Layer 5 of a small transformer language model trained on English Wikipedia (9 layers, counted from 0, width 64).
A neuron's activation on a vector x is GELU(weights . x), where the dot is the dot product.

Input weights of the MLP neurons that the questions are about. A number n stands for n times 0.011.
n5: -15 39 -23 -3 -15 -10 1 -19 10 -26 5 2 26 37 -24 39 1 10 1 7 10 11 10 -5 -20 17 -6 -41 -7 -8 -18 9 24 -46 14 -47 -7 -2 26 13 37 -9 6 -6 18 41 0 25 -13 27 -14 27 46 -19 -38 2 -45 -13 -20 -3 -24 4 -18 -6
n16: -21 -16 -22 31 7 -2 21 -29 14 11 26 11 39 -32 -12 2 -25 -27 27 9 -11 10 -35 19 34 20 7 -34 -8 -15 17 9 14 3 8 -29 -27 -23 9 10 59 -60 9 -1 -15 46 32 13 -34 -11 26 -40 4 -35 24 -1 5 -13 3 1 -1 38 4 -20
n19: 26 -3 -26 44 -2 -7 2 4 -15 29 -20 23 6 3 -47 10 -22 -11 -28 26 -23 -20 8 12 14 30 -18 11 -15 -43 -32 17 -15 0 -10 9 17 1 -5 42 7 -16 3 18 -7 -1 20 -14 -12 -15 -5 38 -18 -10 14 18 11 1 2 -13 4 -26 24 -8
n26: 22 17 25 -2 18 -12 -36 -16 5 34 10 -22 10 -37 6 -26 2 -24 5 -26 18 -35 43 -8 7 42 37 25 -23 -21 36 18 1 19 11 -19 -33 -8 -25 1 -11 7 -10 -8 10 -45 -10 15 -6 14 -11 -2 -1 8 -23 8 -9 -2 2 23 -20 -18 -12 24
n30: -10 -2 3 -23 4 25 -3 -31 -3 -13 21 27 25 -4 -44 11 29 -98 6 -25 -24 -35 -9 0 29 23 -33 12 -7 -31 -2 23 -7 -4 -11 32 -9 42 12 3 26 5 21 -39 -4 9 1 -7 23 -26 23 -23 -7 39 -41 -51 30 -13 16 16 3 34 22 22
n33: -24 11 12 2 2 -9 -14 -30 14 9 4 4 -20 -17 28 -15 -12 58 -7 -47 -31 7 15 1 15 56 -31 2 -12 2 11 17 -41 20 -46 -20 -16 -13 -11 18 -8 2 10 20 19 15 16 4 -18 -12 3 26 -11 -26 33 29 16 44 12 -32 -21 -4 21 -32
n37: -29 15 -48 18 -11 -15 -16 15 59 15 37 14 48 18 -19 32 -5 -31 62 -1 38 5 36 -1 -12 8 -5 -3 -67 -6 -8 13 -41 -25 -26 -65 1 25 -10 2 -48 22 -5 31 -5 -2 1 -48 6 -6 3 -16 -11 58 -21 -1 19 -25 -26 9 -14 38 -1 8
n46: -44 -31 5 -32 -2 15 12 5 -2 -31 13 33 -12 -10 20 -24 -13 18 -13 -7 -25 -1 -14 -34 -36 -55 -10 -3 10 -7 -7 -25 -9 -15 38 -9 7 5 45 -4 -7 -2 10 -1 6 -2 16 -19 8 -9 8 23 7 0 -8 -1 29 7 33 12 21 9 34 21
n60: 4 4 13 1 11 -53 -26 10 -41 9 -5 46 50 7 -14 -20 -6 9 6 -1 -6 -35 3 -26 10 36 2 32 1 15 29 -2 -4 16 1 -2 3 1 6 14 -10 3 -12 9 -34 -42 10 -21 37 -11 4 14 25 -66 -35 30 2 24 -28 27 -16 -50 3 29
n89: 11 10 -28 9 2 19 -59 8 18 -17 -9 24 26 -20 -12 -5 23 0 -27 -1 1 17 6 33 -1 71 -27 21 -31 -35 -1 -20 -17 19 29 0 -27 -6 -39 46 -22 20 -23 -5 12 -24 -45 26 -4 -1 -33 18 29 27 10 9 -1 10 3 -17 -40 37 24 -63
n95: 11 39 -27 -33 18 -13 -16 5 2 -23 -12 -19 -1 19 26 11 -14 -11 -11 -4 14 -13 0 49 -25 -7 -34 12 28 -6 4 10 -20 52 -6 56 -32 -21 47 16 -27 -14 -10 19 -8 9 0 -29 -17 15 10 -29 31 -28 14 40 -11 -1 0 22 -16 -22 0 -19
n98: 6 -3 30 1 28 9 8 6 -4 17 -40 54 -15 -20 -11 17 4 -12 25 17 -40 15 -19 -4 -15 8 -16 -14 5 14 -47 -14 -11 28 -16 16 24 19 1 29 18 -15 44 -17 7 -3 4 -5 -1 -13 11 -8 17 -25 -15 -21 -6 -7 -15 1 -20 8 -25 -11
n100: -22 -9 36 21 -7 -32 -7 10 36 4 -10 41 -17 38 -22 -2 -13 13 26 -25 18 19 -12 -16 16 -28 11 -20 -21 -11 -30 2 -26 22 -21 -9 -11 -34 13 20 36 26 -22 -12 -31 29 7 13 7 -29 16 32 19 15 -23 -11 -4 16 21 -3 24 3 -38 -2
n111: 5 -26 -18 8 -14 20 -7 -13 29 23 -20 31 34 27 14 -4 -30 2 -7 20 2 -16 35 -11 3 -17 1 -19 18 -10 -1 -28 -7 23 15 -18 -11 -15 -3 -2 -26 23 -32 19 0 48 -6 -27 -25 -18 -12 36 28 12 -21 -37 -17 -15 17 11 -11 -9 28 35
n114: 18 -9 -4 -2 -15 27 -12 -9 -38 -12 14 14 -16 -42 18 11 9 38 -6 -2 6 -15 5 -25 5 3 -31 8 -4 8 1 25 -5 32 3 17 40 -4 23 -16 -5 37 19 14 -20 -59 -37 -6 -15 -19 10 -26 4 44 2 8 -24 10 -17 -6 32 9 23 -29
n127: 22 9 34 -9 -13 -28 -3 -31 11 -22 2 5 -30 -32 -34 3 -19 -22 -1 35 1 18 -5 -30 15 -5 -15 39 -18 12 -11 17 -3 -30 -20 16 16 -3 23 24 8 -16 -37 -10 21 22 -10 -43 15 -25 35 -9 16 -11 29 42 -11 29 -13 0 18 22 20 8
n133: 14 -31 -13 3 -2 8 -26 -8 28 12 -26 11 1 25 37 24 -23 35 -17 -48 -27 -2 18 42 -6 -8 0 -25 13 8 18 -43 -41 59 1 -2 -4 27 2 12 -22 19 -5 25 12 -8 7 35 -74 17 16 -17 34 -9 5 -20 -7 -13 -7 -27 27 -6 20 -29
n149: 6 -9 -10 -27 27 -49 -16 -5 12 -19 -9 -26 10 -7 6 -4 28 17 7 -40 7 12 9 17 -10 11 -20 10 32 26 5 -25 7 -24 32 12 -24 9 11 -23 -28 -21 18 13 25 -29 -27 -13 15 15 0 -3 -16 10 34 -3 -24 -17 14 45 3 -5 19 -7
n152: -19 -3 -9 -18 -1 9 25 -5 14 -36 -5 13 20 -19 15 23 -27 -42 19 -4 2 2 -4 -31 5 31 -28 28 53 9 2 -4 17 12 -1 -10 3 24 3 -1 -14 -2 -21 60 -16 -11 -16 2 -27 20 -22 -17 -26 -2 -7 0 16 -9 18 -6 -12 8 13 9
n155: 19 -11 4 4 4 38 35 1 -28 -1 -1 5 13 -28 7 16 4 -15 -4 16 -9 -8 -45 -10 4 -12 -1 29 -22 10 -15 0 19 -11 -15 -4 5 8 -27 -7 6 52 -35 -19 -7 8 2 1 -18 21 27 21 3 4 -21 -7 24 0 -37 -16 15 4 -22 14
n161: -6 6 21 -7 -38 7 -1 7 -27 -24 -47 -14 9 1 49 -8 16 -10 -11 -29 -9 -20 -23 -11 -16 13 -45 -7 -13 35 -1 -15 19 4 0 -7 3 12 31 29 -14 28 -6 9 10 -5 -11 -1 27 36 5 -2 5 -12 -5 27 1 10 0 -3 23 -11 -1 17
n173: -24 -32 -10 32 -21 3 34 -17 35 27 -16 -31 -37 -43 -28 -24 -52 -6 -25 7 -10 4 -17 13 -5 85 -1 -8 11 -17 28 29 -9 53 41 35 1 4 -8 13 -7 -11 17 17 -22 16 27 10 29 -7 -46 -42 24 -54 -19 24 -4 7 12 10 -6 18 -4 -10
n177: -22 6 -17 2 18 23 -1 -9 3 73 3 12 4 -4 -5 -10 50 -55 10 16 3 -23 -26 -7 -1 3 8 -54 14 -2 -7 -7 -8 17 13 -18 -15 6 -13 -31 9 -38 -5 -11 31 2 38 -23 -5 48 36 -15 23 -9 -38 46 -36 -13 21 24 9 17 -47 12
n178: -28 -9 19 -9 10 12 -2 31 -3 -18 23 20 -16 -6 3 17 -23 -5 -8 -58 22 -17 24 31 -29 -6 5 22 -24 4 54 -25 7 -10 -6 -23 11 31 16 -4 -66 2 19 20 -22 -15 13 -14 -2 7 61 -53 34 -22 -16 53 -5 -9 10 40 -4 13 -25 -26
n186: -34 -51 -3 -48 -26 -24 -11 3 -2 -37 24 -14 32 14 -9 -30 -11 15 -3 -8 -16 -2 18 -34 3 46 -7 -7 13 30 24 19 2 16 -32 16 26 12 -41 16 25 32 -4 19 -8 -20 12 -7 66 -19 24 9 -30 12 2 -13 -9 -14 18 2 -7 12 12 -5
n196: -2 -44 -16 17 -11 8 -42 29 1 -3 -15 -19 9 1 24 -39 -15 24 7 -4 4 37 -6 5 -51 -20 1 -16 -20 -5 -10 -7 -21 -12 11 -11 -5 -27 17 24 -31 17 -8 1 61 9 36 -13 8 -15 -12 27 34 7 51 9 21 -16 -8 8 15 6 20 2
n203: -17 0 -1 -12 18 2 8 -5 7 18 8 1 1 19 -24 -33 -19 -8 -21 -11 5 24 4 -24 20 -21 -16 6 -3 -4 -23 -11 -3 35 50 1 -37 -21 -11 4 -7 2 -41 39 18 -25 -19 1 13 -3 -43 -2 16 0 9 17 -17 26 -4 -25 29 23 40 38
n216: -13 6 10 38 37 38 18 11 4 24 14 -37 16 22 -6 16 -11 -42 -14 4 1 -15 11 8 -18 -35 9 6 16 24 2 17 -3 -10 -10 -17 -15 16 -31 -25 7 14 3 -1 14 16 15 -10 18 -21 -13 -3 11 1 -19 -7 -25 32 -6 -36 1 -17 -18 -7
n238: -7 -8 -2 -24 -17 22 4 13 29 19 29 6 0 12 -14 10 11 0 -5 -2 34 -24 22 5 24 20 -4 -3 -28 -6 16 1 -13 11 18 3 12 -29 -6 -22 -18 -32 15 8 2 -26 -13 -18 -24 6 -5 -13 2 -17 -57 2 2 14 20 -19 24 14 13 0
n240: -1 9 9 49 21 -19 23 21 -17 1 12 11 8 -3 27 -27 -13 -31 -29 25 -10 -17 -28 -11 14 -35 -27 -25 2 -9 -5 9 20 -3 -21 12 14 -12 42 -13 31 0 34 26 39 -27 16 -28 -7 7 -16 -29 -25 22 -3 17 -9 -17 12 12 12 13 -49 -14
n247: -2 3 -5 -49 -14 4 -6 19 -10 38 37 25 -17 -2 10 28 -20 -2 -5 -6 14 -3 -22 -14 12 4 -27 -2 -2 18 34 -11 -6 15 6 39 -11 3 -4 10 -19 7 -21 26 -8 -7 -14 -30 11 20 -3 -18 -39 -24 -36 -23 -19 29 14 -14 9 0 67 6
n248: 24 8 3 22 -13 -8 -28 21 25 -9 55 -28 2 1 -18 4 -33 1 24 -16 6 23 -12 -1 23 1 0 -28 11 5 15 18 -22 -20 -7 2 -19 -15 2 -6 6 11 -29 -23 31 -49 -36 16 20 -7 22 2 -38 18 24 33 -4 -14 -7 -13 8 -9 -3 3

Each question shows a token from some text and the vector x that enters the MLP there. A number n stands for n times 0.04.

"|---|---|---|---|": -21 36 43 -11 -20 -9 -58 6 -15 -2 9 34 -3 28 17 30 19 -8 -15 8 0 49 39 -12 11 22 38 -50 -17 7 -37 -2 4 -38 -3 35 -28 2 16 -22 4 0 -39 -22 -32 -23 37 17 2 14 -12 -66 -23 0 44 -17 -12 -6 21 -6 -6 -2 5 42
The neuron with the highest activation: n248

",\"": -19 23 51 -13 -7 18 -22 15 -22 -4 0 22 4 0 29 8 7 35 -21 -25 -12 43 27 -5 21 26 20 -31 -16 4 -47 -2 -3 -29 -6 24 -4 4 41 -37 -38 -4 -46 7 -41 -28 36 40 0 26 -12 -60 -18 6 28 -1 -27 -36 41 -10 -14 14 13 29
The most active neuron and its activation: n178, at about 2.1

" Mir": 6 10 33 -21 14 3 -25 3 -33 13 -25 33 24 11 3 16 -5 51 -51 17 0 56 27 -36 22 17 43 -20 -14 -5 -50 24 5 -50 -8 30 -9 -9 14 -41 -24 1 -10 -15 -33 -21 34 22 -4 8 -39 -24 -10 -9 9 -25 24 -2 6 6 -42 5 16 63
The most active neuron and its activation: n60, at about 2

"5": 1 36 53 4 11 31 -20 11 -13 -7 -4 11 -15 24 7 29 10 7 -32 30 -2 43 43 -5 31 3 40 -6 -28 -8 -33 23 -18 -48 -10 12 -9 17 13 -51 -2 -7 -6 -37 -59 -2 34 42 0 13 -38 -28 -27 -31 25 -15 6 -21 8 -13 -24 -20 -18 46
Which three neurons fire most, strongest first? n5, n216, n26

"ic": 22 24 21 -13 13 9 -5 11 -3 19 -28 -5 2 26 28 42 0 17 -36 20 -27 29 50 -12 12 43 14 -18 -23 -12 -76 8 19 -40 12 6 2 -17 5 -36 -28 -16 16 -29 -39 -9 65 17 -8 1 -27 -47 -35 7 23 -7 12 -27 36 -18 -16 0 -8 30
The most active neuron and its activation: n19, at about 1.6

"own": -12 27 24 -8 28 25 -11 9 -32 -5 -28 13 17 23 27 0 12 4 -50 33 -1 49 12 -32 27 23 42 -25 -26 8 -54 36 19 -30 21 23 -7 -17 29 -40 -3 -22 -2 -31 -54 -20 36 24 -16 10 -29 -45 -16 -16 42 -9 2 -12 15 -19 -16 2 -8 34
Which two neurons fire most, strongest first? n240, n16

" |": -6 30 47 -19 10 30 -23 5 -16 -6 -18 15 -10 16 4 27 -1 -2 -47 30 -5 32 29 -18 44 22 22 -27 4 -4 -53 21 4 -39 -8 22 -8 -8 47 -50 -19 16 -27 -14 -49 10 40 18 -6 5 -35 -30 -28 -33 40 2 4 -9 16 -3 -28 -9 -5 50
The neuron with the highest activation: n127

"|": 12 41 20 -9 15 -7 -18 -7 -13 -10 20 13 14 7 27 29 9 2 -22 8 -3 38 56 -20 19 36 -3 4 -12 0 -89 -18 18 -39 14 24 -7 -6 7 -33 -8 -31 -37 -16 -33 1 48 21 -15 -17 -19 -62 -13 -22 51 10 4 -20 24 12 -13 7 -7 15
The most active neuron and its activation: n127, at about 1.7

" Colorado": 0 5 10 -7 13 28 -18 26 -38 10 -14 -5 13 15 11 25 23 43 -61 20 -10 58 18 -13 46 -2 39 -12 -31 -13 -47 26 7 -27 -5 13 -21 17 28 -38 -18 3 -18 -29 -39 -11 28 28 -14 33 -31 -16 -26 -4 37 -16 5 -42 13 -19 -22 -16 -7 48
The most active neuron and its activation: n155, at about 1

"\n": 13 20 43 1 1 -6 -23 -11 -26 17 2 16 0 21 15 31 16 19 -24 -3 -19 41 49 -17 3 23 9 -24 -24 4 -61 -5 17 -39 4 38 1 -14 13 -42 -17 -8 -51 -7 -35 -3 65 23 -10 -28 -29 -48 -25 -4 41 4 -1 -23 24 18 -18 34 3 20
Which two neurons fire most, strongest first? n127, n203

"k": -16 34 33 -14 19 16 -12 25 -7 0 -34 10 3 25 37 1 1 42 -42 7 -6 45 32 -24 12 20 51 -32 -25 -4 -43 30 9 -33 -1 8 -17 4 21 -32 -13 -23 -10 -22 -63 -23 44 29 -14 -3 -23 -43 -11 23 43 -11 -29 -9 34 -5 -11 7 -20 17
Which three neurons fire most, strongest first? n100, n5, n240

" t": 1 55 33 -24 1 45 3 29 -6 4 -26 10 5 3 43 6 -16 31 -48 27 -28 44 41 -31 18 1 25 -33 -23 -20 -27 29 12 -33 12 7 -18 26 -2 -39 -26 -10 -11 -22 -45 -10 37 10 -12 4 -33 -37 -20 16 22 -34 -17 -1 34 9 -17 2 -2 35
The neuron with the highest activation: n111

" sum": -12 28 54 -36 -1 46 -12 7 -26 -10 -9 23 6 34 34 9 10 34 -30 2 -21 53 31 -40 15 12 48 -28 -24 12 -35 3 4 -37 11 16 -33 9 8 -47 -14 -22 8 -25 -44 -17 29 13 -28 16 -30 -36 -3 1 27 -15 -6 -13 27 -3 -18 6 13 35
The neuron with the highest activation: n46

" r": 8 25 35 -46 -2 39 -11 11 14 -6 -35 20 -1 8 36 14 -18 46 -60 21 -19 53 21 -32 15 18 45 -21 -21 2 -25 14 4 -42 11 15 1 7 -10 -44 -5 -17 -17 -36 -46 -20 41 17 -4 12 -24 -32 -21 -10 25 -26 3 5 30 -4 -6 19 -11 48
The neuron with the highest activation: n46

"ew": -7 28 24 -18 9 28 -14 8 -7 2 -23 24 23 23 36 8 -8 5 -21 28 -19 30 11 -36 20 34 44 -39 -31 -8 -35 17 20 -43 30 32 2 -35 3 -38 -2 -19 5 -27 -42 -16 77 35 -6 -16 -41 -53 -12 0 19 4 -7 -3 27 -21 -7 -14 -5 22
The most active neuron and its activation: n16, at about 1.8

" comm": 17 35 34 -18 -12 36 6 0 -54 -5 -16 38 3 -11 53 19 -2 0 -3 30 -13 43 11 -14 13 2 31 -42 2 0 -27 24 9 -40 21 23 -4 2 6 -53 -7 -3 -17 -20 -48 2 36 16 -7 23 -45 -43 -8 -34 2 -20 -15 -30 24 11 -33 2 19 56
The most active neuron and its activation: n247, at about 1.4

"her": 5 48 21 -18 18 45 -9 7 -15 14 -40 7 24 28 39 9 -5 29 -52 18 -29 36 15 -16 25 13 34 -15 -21 -3 -62 1 24 -50 5 43 2 -2 14 -53 -17 -11 19 -16 -49 -9 25 19 6 8 -23 -47 -24 5 3 -11 17 -11 9 -35 -16 -2 0 23
Which two neurons fire most, strongest first? n98, n240

",": -16 19 42 -5 -4 12 -6 17 -13 -9 -10 8 -1 14 23 8 10 32 -41 -4 -17 61 37 0 43 12 40 -26 -18 1 -52 29 17 -31 -37 8 -4 -2 30 -45 -38 -1 -38 -14 -54 -14 43 20 -2 14 -23 -18 -28 -5 36 -2 3 -27 21 -8 -26 0 -2 42
Which two neurons fire most, strongest first? n33, n100

" Southern": -5 16 30 -7 16 30 1 17 -39 -10 -13 -2 12 11 9 18 10 34 -28 18 -8 48 28 -23 42 -5 44 -4 -26 1 -61 29 12 -18 -2 19 -13 10 16 -26 -20 21 -27 -19 -53 -32 27 2 -14 15 -20 -40 -8 4 29 -22 -9 -58 10 -1 -34 -13 19 64
The most active neuron and its activation: n155, at about 1.3

"ago": 15 19 24 -13 14 15 -7 9 -13 16 -26 9 11 37 43 23 22 20 -59 17 -26 29 41 -31 15 19 18 -7 -31 -11 -69 -1 35 -38 -5 6 -2 -9 23 -22 -21 -13 13 -33 -43 -14 51 17 -5 10 -43 -40 -19 11 30 -8 12 -29 36 -22 -13 -14 -3 27
The most active neuron and its activation: n240, at about 1.1

"isc": -1 17 30 -41 14 40 3 19 -25 17 -47 6 4 6 24 31 12 20 -53 32 -15 7 35 -21 32 24 22 -23 -9 -3 -55 19 14 -35 12 5 9 -17 14 -46 -37 -8 37 -24 -30 6 39 26 -4 13 -29 -51 -9 -23 21 -18 -4 -16 33 -32 -11 5 1 36
The neuron with the highest activation: n98

" W": -14 -1 34 -15 11 19 -15 35 -19 -6 -45 19 5 19 22 11 16 29 -50 11 -3 46 23 -46 33 22 35 -11 -30 -17 -45 33 7 -20 8 26 -2 -1 0 -30 -32 19 -9 -9 -51 -34 32 14 3 -6 -38 -27 -16 -15 30 -1 -13 -19 31 29 -24 -7 2 60
Which two neurons fire most, strongest first? n60, n203

" transfer": -11 26 43 -32 13 51 -20 -7 -33 1 -26 15 7 21 28 10 1 4 -34 24 -12 31 27 -30 26 10 28 -13 -28 6 -55 31 -1 -22 17 5 -11 13 29 -32 -10 8 -6 8 -78 -32 15 16 -3 11 -32 -46 -17 -1 31 -23 -9 -27 34 -4 -3 5 33 28
The neuron with the highest activation: n114

"Ch": 22 9 28 -16 6 -13 -26 -2 -8 15 -10 25 27 7 25 16 10 39 -30 7 -7 16 74 -25 32 31 25 -43 -19 -12 -69 -2 7 -36 10 32 15 -16 -3 -24 -21 -14 1 -29 -30 -12 61 22 -14 -14 -48 -50 -13 -6 16 -2 -3 -19 31 9 -14 4 10 21
The neuron with the highest activation: n26

" R": -6 37 43 -18 15 21 -24 8 -14 -9 -19 25 7 1 20 25 10 35 -34 21 12 47 30 -26 29 28 38 -37 -15 -16 -39 25 -5 -33 1 28 -12 7 9 -50 -20 4 -40 -28 -46 -27 45 16 -6 7 -46 -19 -21 -7 29 -12 -11 -19 34 12 -31 8 -12 33
The neuron with the highest activation: n26